Layer 8 of a small transformer language model trained on English Wikipedia (17 layers, counted from 0, width 128).
Take only the direct path to the model's output, skipping the later layers: a vector added to the residual stream pushes a token's score in proportion to its dot product with that token's output vector.

Output vectors of the tokens that the questions are about. A number n stands for (n - 500) times 0.0018.
" and": 340,376,598,353,506,377,763,459,480,672,484,395,592,313,374,518,448,583,320,563,713,279,682,700,417,428,645,317,371,472,561,681,436,369,568,581,590,420,471,321,584,618,532,603,412,668,530,668,302,494,381,614,737,307,622,660,372,475,545,324,711,297,589,441,445,674,584,336,531,394,557,415,774,290,219,599,850,602,551,562,450,415,278,452,354,741,487,370,517,384,525,465,558,383,514,600,439,619,469,699,369,422,729,607,589,244,377,442,422,476,514,713,786,432,669,473,472,451,343,464,390,633,564,400,606,394,354,540
"\"": 340,619,846,408,113,405,610,387,683,561,409,456,641,472,416,700,594,620,519,668,247,268,164,435,483,193,420,178,570,508,473,465,390,849,857,609,618,487,737,792,507,692,606,344,590,151,463,610,649,678,581,542,477,365,131,543,394,849,416,785,436,450,274,463,414,419,596,261,570,463,690,602,573,361,261,558,496,775,281,669,603,722,449,429,579,422,455,291,377,582,422,382,662,683,515,605,362,502,441,535,123,538,691,480,641,248,418,290,267,718,712,572,534,249,456,521,616,494,560,252,697,690,461,869,478,356,389,469
" =": 393,760,453,819,137,830,424,194,371,357,271,506,363,496,495,743,411,255,372,491,532,330,219,697,539,245,421,473,691,481,516,506,591,587,381,451,861,648,531,266,649,373,323,589,732,345,536,35,547,612,481,249,239,293,573,473,429,880,478,421,347,421,798,665,305,553,328,559,522,347,622,592,300,770,353,771,556,599,553,707,546,864,497,681,506,701,448,757,620,477,724,711,712,609,515,490,477,676,428,726,645,335,560,473,661,611,827,556,388,511,526,336,268,480,389,330,123,599,501,274,237,515,527,510,620,486,289,225
" was": 522,497,321,537,351,533,537,425,571,523,502,173,538,541,521,337,505,635,397,348,609,418,677,592,614,319,521,468,443,428,341,345,583,400,686,357,522,588,548,425,565,789,364,332,290,603,466,577,554,473,591,585,605,369,680,520,401,691,647,454,555,440,679,517,346,247,421,518,353,440,592,670,326,425,364,602,849,409,432,537,631,621,593,397,610,533,367,490,395,190,622,374,487,517,500,396,759,727,367,794,509,562,597,652,663,326,581,247,495,490,545,668,418,651,542,403,467,817,665,647,247,393,464,359,509,446,482,307
" history": 388,744,429,364,546,396,309,392,949,305,166,221,141,580,373,450,522,729,578,184,729,285,169,603,267,545,561,259,394,212,370,366,629,823,866,395,345,551,623,833,477,292,623,723,589,472,782,537,593,400,845,270,334,431,364,301,805,801,558,465,792,673,363,422,418,577,823,484,454,750,443,577,512,616,339,763,647,353,654,512,411,292,573,763,528,742,363,556,392,536,401,537,509,495,412,689,768,230,325,781,493,651,533,451,506,401,209,752,223,466,654,334,695,625,419,429,633,788,267,451,351,508,204,589,67,472,731,369
"==": 343,331,585,552,391,644,346,553,673,434,441,383,390,414,296,425,360,735,546,240,499,357,621,629,518,608,602,571,722,240,471,593,500,818,904,294,474,495,415,817,617,296,559,882,776,650,604,406,640,410,542,480,692,504,423,504,658,570,723,369,701,539,130,383,295,310,521,540,329,500,419,423,843,368,189,402,639,219,267,656,593,459,415,245,620,389,295,500,589,405,427,400,680,287,494,598,715,287,482,504,392,412,727,665,754,756,337,442,433,716,624,466,656,509,240,393,437,513,478,103,590,465,554,424,658,527,300,841
"\n": 441,353,719,607,186,719,426,359,573,681,263,485,301,376,503,683,232,596,453,658,498,393,566,617,451,637,560,687,405,560,503,637,503,688,767,600,767,435,507,387,596,191,365,629,264,416,543,291,651,801,210,397,558,301,460,391,404,409,726,428,376,134,650,401,470,742,250,723,498,445,530,309,742,517,710,289,364,537,531,682,490,694,430,413,463,512,308,386,524,438,342,326,468,700,491,597,822,695,667,549,477,720,573,622,585,630,606,344,498,538,680,668,575,362,369,498,617,601,315,139,445,306,437,392,684,589,458,247
" award": 340,659,437,379,453,746,563,637,472,429,337,484,426,593,580,148,204,468,665,220,541,706,483,562,427,429,454,483,488,346,434,498,671,533,763,587,425,564,785,627,403,390,431,560,457,651,230,437,514,436,867,711,311,234,503,525,460,803,281,316,574,546,479,625,671,293,506,890,394,665,413,612,173,631,157,458,710,390,509,449,506,399,649,488,328,301,579,57,264,786,455,702,649,377,458,535,403,285,393,750,833,682,381,579,471,641,381,598,777,445,619,412,563,478,604,432,548,698,380,356,780,479,598,235,493,803,135,522
" ==": 170,682,365,735,547,521,434,517,568,223,487,124,463,415,397,185,444,692,568,658,822,465,728,798,275,717,608,642,701,402,362,754,540,703,855,326,617,638,588,664,651,288,399,793,784,700,475,409,430,332,670,447,738,386,662,215,775,518,757,257,570,599,268,460,349,482,361,674,365,630,231,452,701,436,201,363,763,170,339,488,574,411,575,443,664,667,549,567,558,148,538,634,538,282,532,502,767,346,523,671,210,258,555,344,692,706,373,520,624,848,371,211,629,518,146,268,550,455,683,162,427,397,548,375,651,93,394,518
")": 327,652,692,418,289,592,659,454,531,542,331,557,593,633,343,578,574,696,483,366,429,291,326,635,617,347,606,735,560,612,770,321,404,537,371,434,575,518,598,558,629,688,608,543,211,411,318,549,758,634,489,300,296,839,331,726,585,810,180,568,370,449,310,335,304,187,623,362,489,471,647,442,538,294,433,376,742,652,539,752,490,792,353,683,383,484,526,357,127,440,444,461,535,543,465,757,364,338,435,654,408,728,606,381,716,574,797,515,793,314,605,668,504,370,410,642,421,544,287,200,301,277,640,687,545,344,465,293
" album": 492,677,285,340,659,634,611,292,870,266,433,527,421,587,444,344,694,416,549,508,730,411,390,365,232,372,575,294,611,327,545,249,706,466,886,578,307,302,810,751,468,307,222,335,448,644,424,611,513,354,880,503,93,611,33,354,563,866,353,215,422,530,447,492,558,488,526,130,469,570,587,494,96,728,549,568,697,580,590,614,213,547,362,680,555,439,407,169,685,707,447,399,612,412,537,612,849,477,342,614,513,503,405,416,673,612,616,549,670,589,497,636,211,518,697,695,462,668,422,401,681,804,784,424,354,643,288,316
"====": 492,552,653,564,176,645,391,410,879,289,310,352,176,675,684,439,276,658,285,206,225,386,369,522,482,586,411,451,619,281,212,256,492,835,641,214,686,720,378,816,623,341,792,954,831,328,696,43,928,510,779,302,694,512,419,689,409,901,692,453,344,487,535,476,279,472,522,346,574,400,537,759,554,521,153,816,486,425,418,453,679,621,483,591,407,403,535,509,674,665,503,448,377,414,444,544,882,301,133,597,466,368,617,573,618,508,624,341,668,466,531,520,487,337,472,254,257,758,667,46,375,395,643,617,573,440,399,625
" began": 534,469,261,567,512,405,597,401,531,578,490,44,430,572,564,349,557,444,526,427,644,535,692,684,407,579,438,385,562,282,190,223,700,671,711,380,585,729,562,748,362,630,378,471,493,377,437,417,604,502,571,726,634,459,683,605,588,665,759,543,451,420,619,527,325,215,572,341,534,523,389,664,246,444,273,578,861,257,479,460,548,456,614,338,593,493,286,291,498,317,577,487,378,321,492,240,902,631,286,657,358,466,455,656,498,502,679,258,636,523,690,401,349,511,614,575,701,767,612,539,599,442,502,359,438,568,428,423
" include": 366,400,274,738,350,811,576,595,547,593,517,261,539,626,557,285,614,442,366,436,860,757,605,657,508,239,453,641,479,235,518,586,699,401,532,266,450,598,601,581,477,408,423,693,670,733,532,485,672,470,579,480,552,289,450,819,592,739,705,518,578,294,369,563,573,285,562,282,450,416,373,395,280,399,344,148,502,105,490,635,640,638,678,314,474,106,620,383,486,233,373,707,645,200,473,368,841,318,494,490,437,576,499,550,424,594,596,505,534,513,613,661,430,255,551,446,644,445,612,558,649,295,874,551,485,611,364,360

Output weights of attention head 0. The head adds the sum of these rows, row i times number i of z. A number n stands for (n - 500) times 0.0041.
o0: 528,462,541,379,436,452,550,482,506,523,240,497,650,416,472,503,376,488,567,690,613,379,553,634,559,443,518,518,333,357,599,490,599,339,513,533,552,295,575,626,528,425,455,674,321,582,372,446,800,589,407,483,637,567,694,510,525,594,479,372,557,371,386,511,370,470,542,500,408,407,617,326,687,602,597,453,241,388,615,754,412,533,462,568,400,480,462,423,523,405,514,413,430,532,606,409,602,457,414,578,674,573,476,361,403,662,573,494,566,296,560,513,328,566,739,595,304,541,618,485,514,365,599,437,552,594,603,354
o1: 506,506,362,640,601,588,339,561,546,597,305,455,543,297,425,564,493,358,496,577,553,346,648,370,465,568,624,540,299,565,681,688,442,494,500,595,560,380,503,449,319,403,411,551,450,647,612,384,560,552,334,483,523,446,668,335,500,352,738,427,720,473,519,574,635,686,344,404,533,550,514,346,536,585,617,446,627,367,393,607,310,429,368,487,559,482,323,500,507,585,443,484,467,535,476,307,619,585,494,507,678,480,404,457,444,635,631,421,488,430,658,258,577,623,554,449,568,542,410,759,580,265,615,324,662,417,647,525
o2: 587,581,500,515,423,542,641,682,316,563,613,684,513,598,459,561,452,668,483,496,291,407,265,473,745,774,474,419,705,695,520,475,237,414,400,674,449,588,555,596,571,689,695,314,589,578,449,427,468,450,427,512,160,740,294,627,367,542,368,579,366,436,352,443,543,544,645,480,449,472,490,492,268,359,521,577,338,753,350,492,566,532,611,597,469,731,597,589,359,614,523,522,631,600,694,564,35,452,274,492,384,400,326,247,537,422,552,686,507,532,508,653,607,486,483,600,416,397,330,419,650,594,414,483,446,504,311,513
o3: 563,664,483,506,657,285,578,473,359,474,610,715,486,531,370,449,503,488,454,436,424,524,337,579,580,468,482,429,610,667,573,721,528,449,537,521,572,441,655,433,296,582,367,348,436,510,610,435,517,554,409,358,343,607,434,680,567,465,261,572,358,538,631,455,767,493,444,497,557,412,417,534,461,575,218,665,143,553,642,296,706,550,610,468,611,462,610,569,612,581,570,600,439,532,595,392,467,559,510,523,443,513,460,484,454,688,520,677,482,355,351,648,424,533,436,342,406,369,622,489,488,454,362,380,464,503,400,524
o4: 496,638,680,553,336,430,757,373,636,519,299,511,785,473,401,593,333,538,483,625,582,285,402,442,618,380,467,559,540,576,762,512,433,454,445,475,690,545,414,527,522,551,803,665,497,407,330,627,555,764,410,384,421,528,552,312,582,558,265,500,364,392,380,325,392,524,442,377,584,338,675,512,656,438,381,410,664,610,484,647,253,627,330,661,634,400,473,405,248,556,563,386,477,459,743,563,366,412,455,419,518,709,604,446,619,538,551,559,600,625,634,338,508,300,500,521,662,477,286,213,606,496,610,733,393,261,519,368
o5: 616,608,457,237,648,433,572,474,323,510,530,401,463,415,605,497,667,525,449,479,390,484,545,481,466,638,580,534,294,444,442,354,418,451,494,556,408,422,468,535,564,573,523,325,385,563,521,632,401,525,593,696,528,649,656,571,374,554,472,503,513,449,402,519,188,510,519,265,704,568,566,510,550,521,756,509,433,569,462,565,390,237,500,403,519,571,520,434,389,468,478,467,606,525,833,564,351,524,345,298,760,519,509,406,574,531,574,485,494,415,493,520,500,605,620,699,646,519,494,522,472,251,487,486,440,402,590,530
o6: 459,503,431,438,557,593,537,535,421,656,432,431,530,352,600,551,391,406,549,409,603,641,739,655,433,667,497,576,304,703,575,402,702,420,532,383,444,358,486,321,322,376,393,463,283,685,592,446,660,613,350,290,503,532,512,525,657,433,485,392,721,443,514,506,472,521,532,655,427,506,451,536,410,553,478,358,467,567,701,473,472,612,346,486,451,472,366,479,426,462,557,510,424,636,513,459,571,570,421,637,694,601,578,758,300,481,550,493,675,241,618,583,414,464,636,350,597,524,433,653,282,243,677,500,228,525,562,399
o7: 475,635,477,482,568,617,675,520,656,418,358,446,551,704,413,425,690,497,488,456,631,408,429,600,641,195,718,560,345,428,750,393,248,507,466,480,459,642,522,609,539,823,514,439,328,519,248,504,470,450,563,508,352,670,301,605,461,775,375,543,573,560,339,421,507,331,880,462,593,474,413,340,500,553,445,487,547,542,500,680,409,538,543,555,390,526,507,439,515,423,487,658,543,549,464,579,347,329,377,533,568,508,548,134,472,370,710,532,606,388,616,663,470,309,532,537,398,594,522,344,375,484,558,671,405,341,456,421
o8: 442,410,608,556,339,464,503,567,368,422,290,431,237,506,481,399,607,461,384,450,512,271,421,513,411,712,585,646,559,329,439,489,729,491,675,373,507,367,629,698,619,334,525,725,608,398,337,526,405,530,653,514,516,414,730,599,693,665,624,555,719,385,526,589,343,493,446,649,401,611,488,431,460,490,457,627,518,426,459,605,587,328,394,473,567,581,518,459,520,503,578,602,549,586,187,412,508,659,503,584,512,218,322,473,337,537,609,593,646,562,467,445,558,590,362,579,503,592,429,323,572,449,496,591,467,483,338,547
o9: 512,340,548,346,530,435,447,539,418,288,494,657,573,513,503,509,742,395,520,360,569,427,187,580,471,440,448,333,389,437,494,490,340,554,503,520,519,556,444,541,668,578,628,634,682,416,414,689,385,413,596,621,548,497,341,447,545,418,497,672,516,519,587,537,506,645,482,535,534,475,403,462,421,345,579,647,614,459,475,452,500,399,468,500,497,594,560,540,395,700,379,523,515,380,552,712,386,555,515,463,457,368,549,546,497,330,534,620,511,565,450,326,563,446,450,354,550,401,674,422,620,651,361,643,426,682,409,615
o10: 363,534,693,488,455,547,671,396,618,573,388,525,382,484,473,381,611,644,273,374,430,464,484,418,664,472,533,432,350,392,446,429,544,595,526,456,396,389,595,378,391,497,590,521,516,454,420,503,548,540,525,207,334,726,574,779,647,587,486,603,575,446,344,430,525,503,642,516,548,362,456,259,503,353,403,520,460,620,541,555,482,620,269,556,494,559,492,420,576,566,519,440,454,609,626,701,468,333,460,409,448,565,693,528,562,441,465,458,555,360,575,727,577,447,490,557,555,598,484,504,536,552,696,572,534,396,509,254
o11: 519,593,550,484,317,431,408,429,640,526,500,563,608,478,534,534,507,445,639,452,419,266,431,506,521,333,488,721,455,481,661,410,261,583,232,509,575,462,542,741,481,598,560,582,495,541,403,706,470,509,581,513,484,579,315,595,340,583,370,562,647,579,330,588,410,645,584,307,489,396,477,577,570,509,583,503,685,574,513,598,460,520,517,747,564,355,494,457,273,527,494,577,541,380,668,672,326,656,563,422,440,533,494,593,506,271,615,608,617,458,563,370,408,365,395,323,517,431,507,314,523,422,463,682,342,387,656,389
o12: 378,461,448,673,460,716,319,439,487,287,548,546,461,540,579,410,455,375,507,407,723,735,357,436,405,549,522,413,426,333,382,489,478,506,490,278,446,589,460,514,590,500,460,422,579,395,428,460,574,272,619,534,474,589,361,531,594,607,489,413,441,684,578,566,447,524,503,555,576,273,506,679,213,449,312,539,440,513,433,464,785,582,682,517,420,512,530,626,741,527,551,564,536,394,318,516,609,648,484,397,491,469,661,609,668,430,354,522,312,426,381,510,578,447,421,354,452,666,716,668,547,489,539,540,463,557,408,625
o13: 628,422,332,389,690,314,395,391,627,487,750,437,594,321,641,597,537,509,552,767,474,513,460,497,421,642,621,324,338,516,389,545,465,280,513,512,532,597,431,648,540,549,575,600,495,602,645,624,428,475,379,580,791,295,667,497,522,207,592,488,617,626,727,461,429,450,377,347,348,436,619,587,596,411,479,512,507,398,432,491,482,437,296,417,564,578,572,426,477,320,625,432,513,417,567,544,511,629,497,455,461,649,500,426,464,464,447,426,422,485,482,473,438,431,587,500,487,513,654,622,558,415,442,483,552,393,659,503
o14: 655,614,276,309,709,351,396,534,500,680,569,564,585,482,425,454,578,525,504,649,469,734,660,435,642,617,400,333,751,322,410,599,318,418,405,649,455,577,493,542,375,303,449,274,572,713,468,459,479,590,433,475,517,521,334,430,287,416,444,510,202,645,457,474,589,643,500,451,564,512,461,486,520,441,620,552,275,536,600,500,384,384,626,391,537,558,336,539,431,497,450,562,396,485,637,517,465,555,349,411,434,518,535,255,465,651,535,555,475,573,504,549,667,411,659,475,493,330,562,712,448,451,536,559,500,517,915,548
o15: 486,556,496,452,664,329,607,698,207,479,608,404,545,500,384,520,442,475,342,416,544,475,521,672,474,630,424,511,631,507,436,541,572,317,468,422,391,530,539,339,463,493,623,656,485,456,549,773,433,603,240,380,688,647,602,404,616,324,531,692,747,585,411,497,507,507,388,558,416,698,555,251,524,520,702,462,418,306,454,630,271,421,404,483,490,572,456,620,426,311,560,533,486,550,513,436,586,401,349,567,406,532,380,423,477,659,710,647,724,506,397,482,486,516,561,414,428,257,387,476,481,389,478,428,584,630,804,470
o16: 506,351,351,433,433,517,624,560,603,408,607,391,612,227,645,503,409,412,489,648,631,564,533,480,220,497,564,412,667,516,619,381,560,551,607,575,425,423,276,603,331,451,651,519,448,510,500,740,526,471,474,544,640,457,595,384,592,483,489,447,642,562,379,364,503,587,448,379,475,465,654,574,545,608,639,550,618,522,704,350,265,570,254,591,506,561,500,460,362,521,503,425,558,379,370,563,533,676,628,278,542,510,497,646,342,655,404,472,630,530,560,520,473,352,363,461,570,538,388,448,483,582,593,585,279,418,548,367
o17: 392,426,396,529,522,419,601,535,497,446,463,474,446,569,539,460,555,376,456,361,534,585,599,438,618,494,359,500,603,733,512,566,490,527,497,242,347,327,500,584,579,536,633,437,498,584,494,403,455,632,644,394,437,593,553,593,509,456,205,551,506,633,531,651,579,251,482,570,497,600,451,315,538,503,318,497,410,444,402,397,477,500,361,517,588,508,539,572,406,591,626,368,486,531,681,571,477,447,486,591,370,524,456,497,440,458,566,670,576,438,694,430,539,505,519,551,332,431,432,689,469,677,689,500,421,424,448,695
o18: 707,663,507,238,428,440,604,370,422,647,414,338,422,648,378,484,462,654,621,377,497,562,510,510,472,471,419,374,504,403,413,164,572,488,436,448,420,401,333,419,535,577,625,529,324,528,503,482,507,603,429,428,662,669,478,601,593,437,205,595,562,366,529,638,536,459,672,442,814,497,558,425,490,440,602,598,549,443,610,503,574,486,528,539,520,343,292,509,341,424,446,617,377,673,616,375,615,569,374,682,457,578,503,562,568,478,513,585,546,369,565,575,429,476,639,524,490,555,413,629,412,355,677,643,464,530,523,313
o19: 450,555,493,630,500,469,679,476,615,572,519,341,503,531,614,346,540,642,615,467,405,453,480,409,706,620,634,465,587,659,576,396,426,518,414,173,428,604,379,470,519,425,662,557,588,316,391,571,421,481,628,406,573,669,372,507,544,555,270,693,436,512,443,456,565,546,568,370,741,520,426,543,638,688,548,442,314,590,618,538,668,560,507,551,461,410,540,528,458,547,511,676,446,540,378,528,613,537,510,474,479,606,373,387,336,640,516,626,326,515,437,347,441,248,388,595,523,459,408,180,480,606,415,581,381,487,382,462
o20: 398,411,447,470,701,347,542,541,369,375,427,530,665,589,510,324,518,359,762,541,546,447,674,600,482,433,523,459,420,497,531,353,690,302,605,617,373,335,666,437,549,348,278,423,439,634,532,470,594,403,436,698,580,521,465,371,513,500,511,362,479,407,530,600,572,440,373,391,560,383,416,680,619,604,434,472,438,203,635,510,523,468,561,507,500,396,433,413,500,412,435,536,564,358,351,341,608,568,684,661,528,763,471,456,410,644,636,523,421,475,467,609,308,589,737,587,451,487,670,567,412,219,752,452,613,555,503,694
o21: 416,629,537,702,606,416,490,606,333,339,469,581,426,668,503,210,504,403,539,356,426,519,702,681,496,574,625,649,773,415,471,589,441,483,489,510,489,407,657,504,659,329,386,314,463,702,196,234,577,383,645,489,592,626,476,731,440,550,520,337,586,634,489,485,601,371,471,634,275,600,475,522,557,658,435,425,489,490,525,468,626,467,318,414,518,325,359,494,634,576,500,603,575,436,120,514,532,514,574,601,507,518,456,346,453,679,533,720,507,310,308,637,603,523,356,490,578,387,624,326,394,263,458,629,504,630,493,527
o22: 318,529,589,493,469,345,463,487,482,424,445,556,485,485,608,500,588,363,734,404,643,507,369,711,542,392,533,426,180,531,439,511,399,598,343,457,586,283,446,623,616,439,549,272,690,492,457,645,428,493,576,618,469,318,240,362,493,500,399,551,452,555,528,485,582,606,422,489,706,391,453,574,528,663,473,622,496,548,349,378,552,562,515,539,323,567,551,341,518,588,378,551,661,405,629,497,540,578,510,418,289,544,553,613,560,327,475,531,378,602,461,350,547,348,492,494,391,316,730,725,449,804,474,862,316,439,634,851
o23: 641,397,392,657,579,659,454,354,357,707,577,578,399,380,474,244,320,509,414,619,401,655,638,406,496,497,487,609,528,493,454,467,677,526,621,497,542,163,321,461,373,500,336,331,594,752,477,534,567,463,301,486,452,447,683,507,443,248,689,483,536,390,547,556,559,660,531,633,508,568,555,500,514,648,504,441,312,450,500,473,305,557,587,386,545,453,438,491,451,278,467,368,432,463,450,379,652,720,476,476,773,717,400,693,370,469,391,566,519,526,617,400,429,603,620,437,653,619,539,596,587,276,507,466,528,497,527,664
o24: 542,457,372,519,543,239,492,692,181,512,420,624,708,603,429,573,623,433,487,493,390,356,468,635,408,415,656,573,648,725,741,674,509,23,285,573,580,259,632,399,359,616,467,404,453,446,448,831,448,620,454,508,508,459,620,274,650,365,388,618,627,572,689,659,196,451,334,680,465,504,614,451,551,541,622,557,757,553,592,380,317,569,267,563,445,479,335,524,504,609,531,530,535,570,606,546,189,541,682,441,529,459,367,457,407,596,568,730,592,452,698,317,359,562,371,536,585,442,456,541,567,452,258,521,378,468,559,470
o25: 689,560,323,519,552,398,619,614,449,627,593,607,538,442,673,500,580,448,500,497,500,633,562,526,575,491,425,615,627,428,370,531,486,379,438,357,516,668,536,222,334,788,479,512,427,612,380,630,510,525,443,483,469,747,615,755,444,421,511,627,610,491,638,456,497,470,564,351,563,520,447,520,449,338,531,520,486,521,435,365,377,493,426,596,251,621,517,534,339,353,464,583,446,537,453,488,623,491,340,352,438,444,661,414,605,394,621,482,402,263,580,536,444,452,635,389,411,487,565,559,543,714,706,483,375,561,459,325
o26: 459,522,418,556,536,548,474,492,375,540,433,657,390,563,523,479,563,454,673,492,681,588,666,703,372,588,531,776,391,456,662,419,457,508,432,349,664,413,521,549,497,476,447,450,495,605,443,527,592,269,519,344,331,646,609,648,503,342,395,456,669,454,665,482,575,559,624,431,358,381,460,656,344,454,394,530,458,535,726,379,612,447,471,605,323,511,548,444,576,445,472,722,476,473,529,626,385,520,432,530,514,525,497,467,596,447,506,595,550,425,372,702,485,380,461,599,314,465,372,434,390,421,576,422,404,570,399,439
o27: 439,470,476,221,565,246,544,343,634,614,430,451,610,520,481,391,449,393,689,365,544,397,632,563,532,371,500,493,492,649,557,443,371,451,520,521,507,422,537,794,506,607,371,590,413,308,481,700,648,636,586,462,484,500,198,642,468,479,413,274,678,584,339,401,474,534,497,360,562,592,491,555,638,475,440,405,500,604,527,772,325,592,427,428,648,453,476,424,463,515,548,547,435,644,436,481,548,453,652,347,448,785,629,437,605,321,550,456,402,500,374,575,456,313,582,524,541,413,600,386,503,453,622,597,510,497,716,592
o28: 432,353,374,538,351,554,444,597,488,492,288,427,403,693,348,432,549,549,445,337,538,451,472,575,554,534,607,785,368,558,599,500,543,450,436,482,469,291,484,560,681,239,652,766,523,475,324,603,587,454,461,322,726,600,672,500,839,500,295,443,650,404,344,510,187,404,512,787,286,535,418,451,484,668,533,331,617,384,654,646,152,585,438,628,391,426,350,493,480,575,500,560,535,569,381,352,421,418,531,504,678,608,442,492,427,807,747,578,692,294,534,569,636,449,496,546,576,561,540,185,587,230,673,475,445,602,554,471
o29: 284,391,765,419,329,292,522,324,727,500,337,481,445,456,433,413,577,465,673,518,598,358,280,590,330,347,511,436,336,385,663,370,462,687,596,417,429,324,389,732,583,670,522,591,420,112,456,582,683,431,546,630,519,380,302,616,481,613,423,568,687,542,389,446,465,280,626,249,603,500,558,710,422,519,379,666,762,713,484,611,438,617,623,488,586,324,486,442,224,392,480,493,450,455,305,625,729,559,408,535,522,568,744,566,683,102,544,507,500,514,632,556,548,369,606,525,636,473,532,410,531,517,690,763,387,480,589,462
o30: 214,391,341,506,306,500,402,534,647,402,437,420,497,408,609,473,468,486,631,503,575,406,554,638,675,497,529,737,209,472,453,513,476,374,465,543,635,440,327,468,686,349,595,561,574,470,532,565,547,460,322,535,607,462,381,405,552,360,639,377,429,466,661,527,503,612,500,423,394,609,375,532,704,459,543,503,460,589,500,607,507,635,516,432,407,497,373,538,572,634,222,527,528,506,462,482,619,459,686,634,370,657,506,525,608,552,582,589,422,526,537,426,535,578,287,426,398,530,610,418,517,647,510,412,602,453,365,533
o31: 621,440,642,710,601,638,440,547,776,429,529,329,548,602,518,418,427,666,380,260,381,565,349,426,645,529,535,452,504,467,346,448,460,629,644,524,463,559,425,523,411,634,620,446,509,321,375,342,669,399,493,645,464,436,475,594,313,382,597,351,435,323,446,566,611,489,774,656,447,563,494,275,266,440,788,460,441,613,612,536,504,405,644,592,673,437,553,698,667,486,605,514,558,585,424,400,579,675,482,511,503,292,538,783,569,361,320,155,459,415,311,447,466,541,412,369,621,594,515,275,474,403,426,640,588,589,310,603

Each question shows a token from some text and the vector z that the head gathered there. A number n stands for (n - 500) times 0.006.

" Ma": 422,537,404,409,430,508,568,449,546,522,555,344,533,541,402,398,503,486,479,436,501,493,481,535,397,497,634,439,416,484,571,557
Pushed down most: ")"

"op": 378,492,451,325,505,493,580,541,615,622,613,372,600,394,323,318,497,493,536,482,441,506,640,483,438,424,723,442,448,574,632,578
Which two tokens does it push up most, strongest first? "====", " history"

" Sp": 432,554,419,363,644,456,582,472,562,477,553,319,554,434,300,324,670,562,488,461,492,506,498,649,410,443,691,420,504,514,424,472
Pushed down most: "\""

"it": 477,529,481,366,579,517,585,505,555,567,535,404,521,444,385,349,561,512,559,463,448,479,561,514,525,392,633,472,487,592,578,551
Pushed up most: " history"

" and": 427,481,430,319,520,498,576,649,540,558,641,285,527,451,254,272,445,516,483,466,466,389,519,468,492,323,673,544,361,629,550,544
Pushed up most: "\""

"n": 465,545,448,331,556,446,585,549,540,540,547,313,492,430,352,362,572,442,483,439,478,467,497,565,565,350,669,448,426,579,517,569
Pushed down most: ")"

" that": 509,567,482,341,487,505,598,607,564,489,607,231,505,417,314,304,521,473,493,431,498,492,514,590,476,353,736,483,370,588,504,548
Pushed up most: " award"

"i": 449,573,408,378,680,449,587,494,567,420,569,325,441,468,340,356,664,582,482,491,481,483,460,644,457,425,636,492,468,511,379,466
Pushed up most: "\n"

"s": 422,480,427,311,519,498,573,649,543,562,645,284,525,451,251,266,442,519,483,466,466,381,513,460,487,321,673,542,357,634,547,545
Which two tokens does it push up most, strongest first? "\"", "===="

" critic": 461,535,508,391,500,496,569,592,551,513,588,296,553,448,370,297,487,452,461,386,473,446,590,549,508,371,676,448,383,487,605,545
Pushed up most: " ="

".": 471,532,370,378,485,494,573,508,565,517,601,356,540,524,345,370,457,506,479,449,465,466,484,526,399,457,640,459,434,495,591,561
Pushed down most: ")"

",": 418,467,471,243,558,455,642,523,576,576,555,541,599,446,342,396,554,502,497,454,423,440,592,519,467,383,680,489,511,638,522,509
Which two tokens does it push up most, strongest first? " history", "===="

" mo": 472,566,455,358,535,523,611,508,563,540,633,374,533,419,381,430,503,502,506,447,429,457,531,529,521,445,626,480,483,598,597,510
Pushed up most: " history"

" his": 483,577,330,298,521,426,662,503,680,441,694,348,491,451,240,318,484,474,555,469,513,480,424,562,456,406,726,396,490,561,665,536
Pushed up most: "\n"

"b": 412,579,405,389,447,508,536,466,557,549,610,461,519,476,359,372,486,491,455,451,462,494,522,548,387,472,606,488,465,609,642,535
Which three tokens does it push up most, strongest first? "====", "==", " history"

"posed": 485,561,468,329,500,532,585,596,580,469,569,396,544,404,385,325,479,467,448,394,484,512,559,531,471,372,688,559,449,654,503,503
Pushed up most: " history"

"47": 656,514,623,299,978,446,653,828,460,429,791,731,323,173,265,349,579,625,820,775,479,537,371,292,498,358,867,693,840,859,479,553
Pushed up most: ")"

"st": 499,547,438,351,546,499,595,494,579,429,552,467,449,425,401,427,483,487,505,432,486,436,417,593,525,355,572,582,524,611,594,548
Which three tokens does it push up most, strongest first? "\n", "==", " history"

"l": 504,486,510,415,590,481,527,572,448,407,556,390,494,503,459,329,540,422,524,380,422,444,542,619,424,435,577,480,387,631,496,532
Pushed up most: "\""

" had": 363,638,349,313,479,411,558,488,580,532,539,351,509,513,391,486,608,453,531,452,479,494,410,617,566,365,713,425,509,607,597,546
Pushed down most: "\""

"e": 447,495,433,344,534,501,578,648,529,537,630,300,518,455,275,304,449,502,477,455,459,401,524,496,509,333,657,549,376,626,554,539
Pushed up most: "\""

" pro": 495,532,444,417,525,487,546,527,548,499,604,371,533,481,377,378,514,492,486,429,478,458,527,570,461,431,615,521,441,558,569,537
Pushed up most: "===="

"ke": 457,596,387,360,679,441,582,484,571,414,564,340,425,497,350,378,653,575,476,463,482,458,464,663,454,438,622,470,459,527,383,489
Pushed down most: "\""

" The": 473,514,455,405,558,478,619,466,534,565,527,432,554,521,439,338,502,473,446,373,450,427,567,533,536,466,634,513,441,579,572,491
Pushed up most: " and"

"ing": 328,607,453,332,485,398,503,504,510,534,526,472,567,487,367,457,558,430,418,459,447,493,552,599,466,368,636,492,503,635,576,526
Pushed up most: "=="

"el": 470,502,429,370,507,498,537,544,558,528,609,335,538,484,337,336,501,501,499,449,448,440,510,553,463,436,640,482,429,559,572,564
Pushed up most: "===="

" as": 434,538,454,438,513,504,546,512,508,544,592,446,502,495,413,358,463,457,449,422,439,446,558,484,447,420,581,519,370,591,571,507
Pushed down most: ")"

"ti": 466,528,495,389,588,524,571,509,566,580,534,419,523,422,395,346,555,507,579,479,438,493,563,495,528,389,636,465,512,592,587,549
Which three tokens does it push up most, strongest first? " history", "====", "\""

" this": 445,511,340,407,429,509,560,451,538,568,598,372,579,528,396,370,468,485,489,388,461,471,495,489,378,441,575,411,466,514,589,600
Pushed down most: ")"

"re": 347,583,442,335,510,423,505,499,484,518,549,470,524,510,361,432,584,444,437,479,457,487,512,566,450,351,630,520,479,623,565,538
Pushed up most: "=="

"ad": 484,558,487,312,496,495,581,609,583,502,593,189,473,400,274,293,516,483,484,424,488,476,503,582,485,311,744,471,338,587,486,545
Pushed up most: " award"

")": 412,617,393,318,533,417,578,541,559,527,567,366,486,469,362,454,603,479,539,477,477,493,430,568,550,367,733,461,520,627,574,545
Pushed down most: "\""

"one": 479,526,473,359,572,524,584,515,562,560,554,381,522,452,378,336,566,514,568,472,441,474,560,526,523,398,657,473,492,575,589,545
Which two tokens does it push up most, strongest first? " history", "===="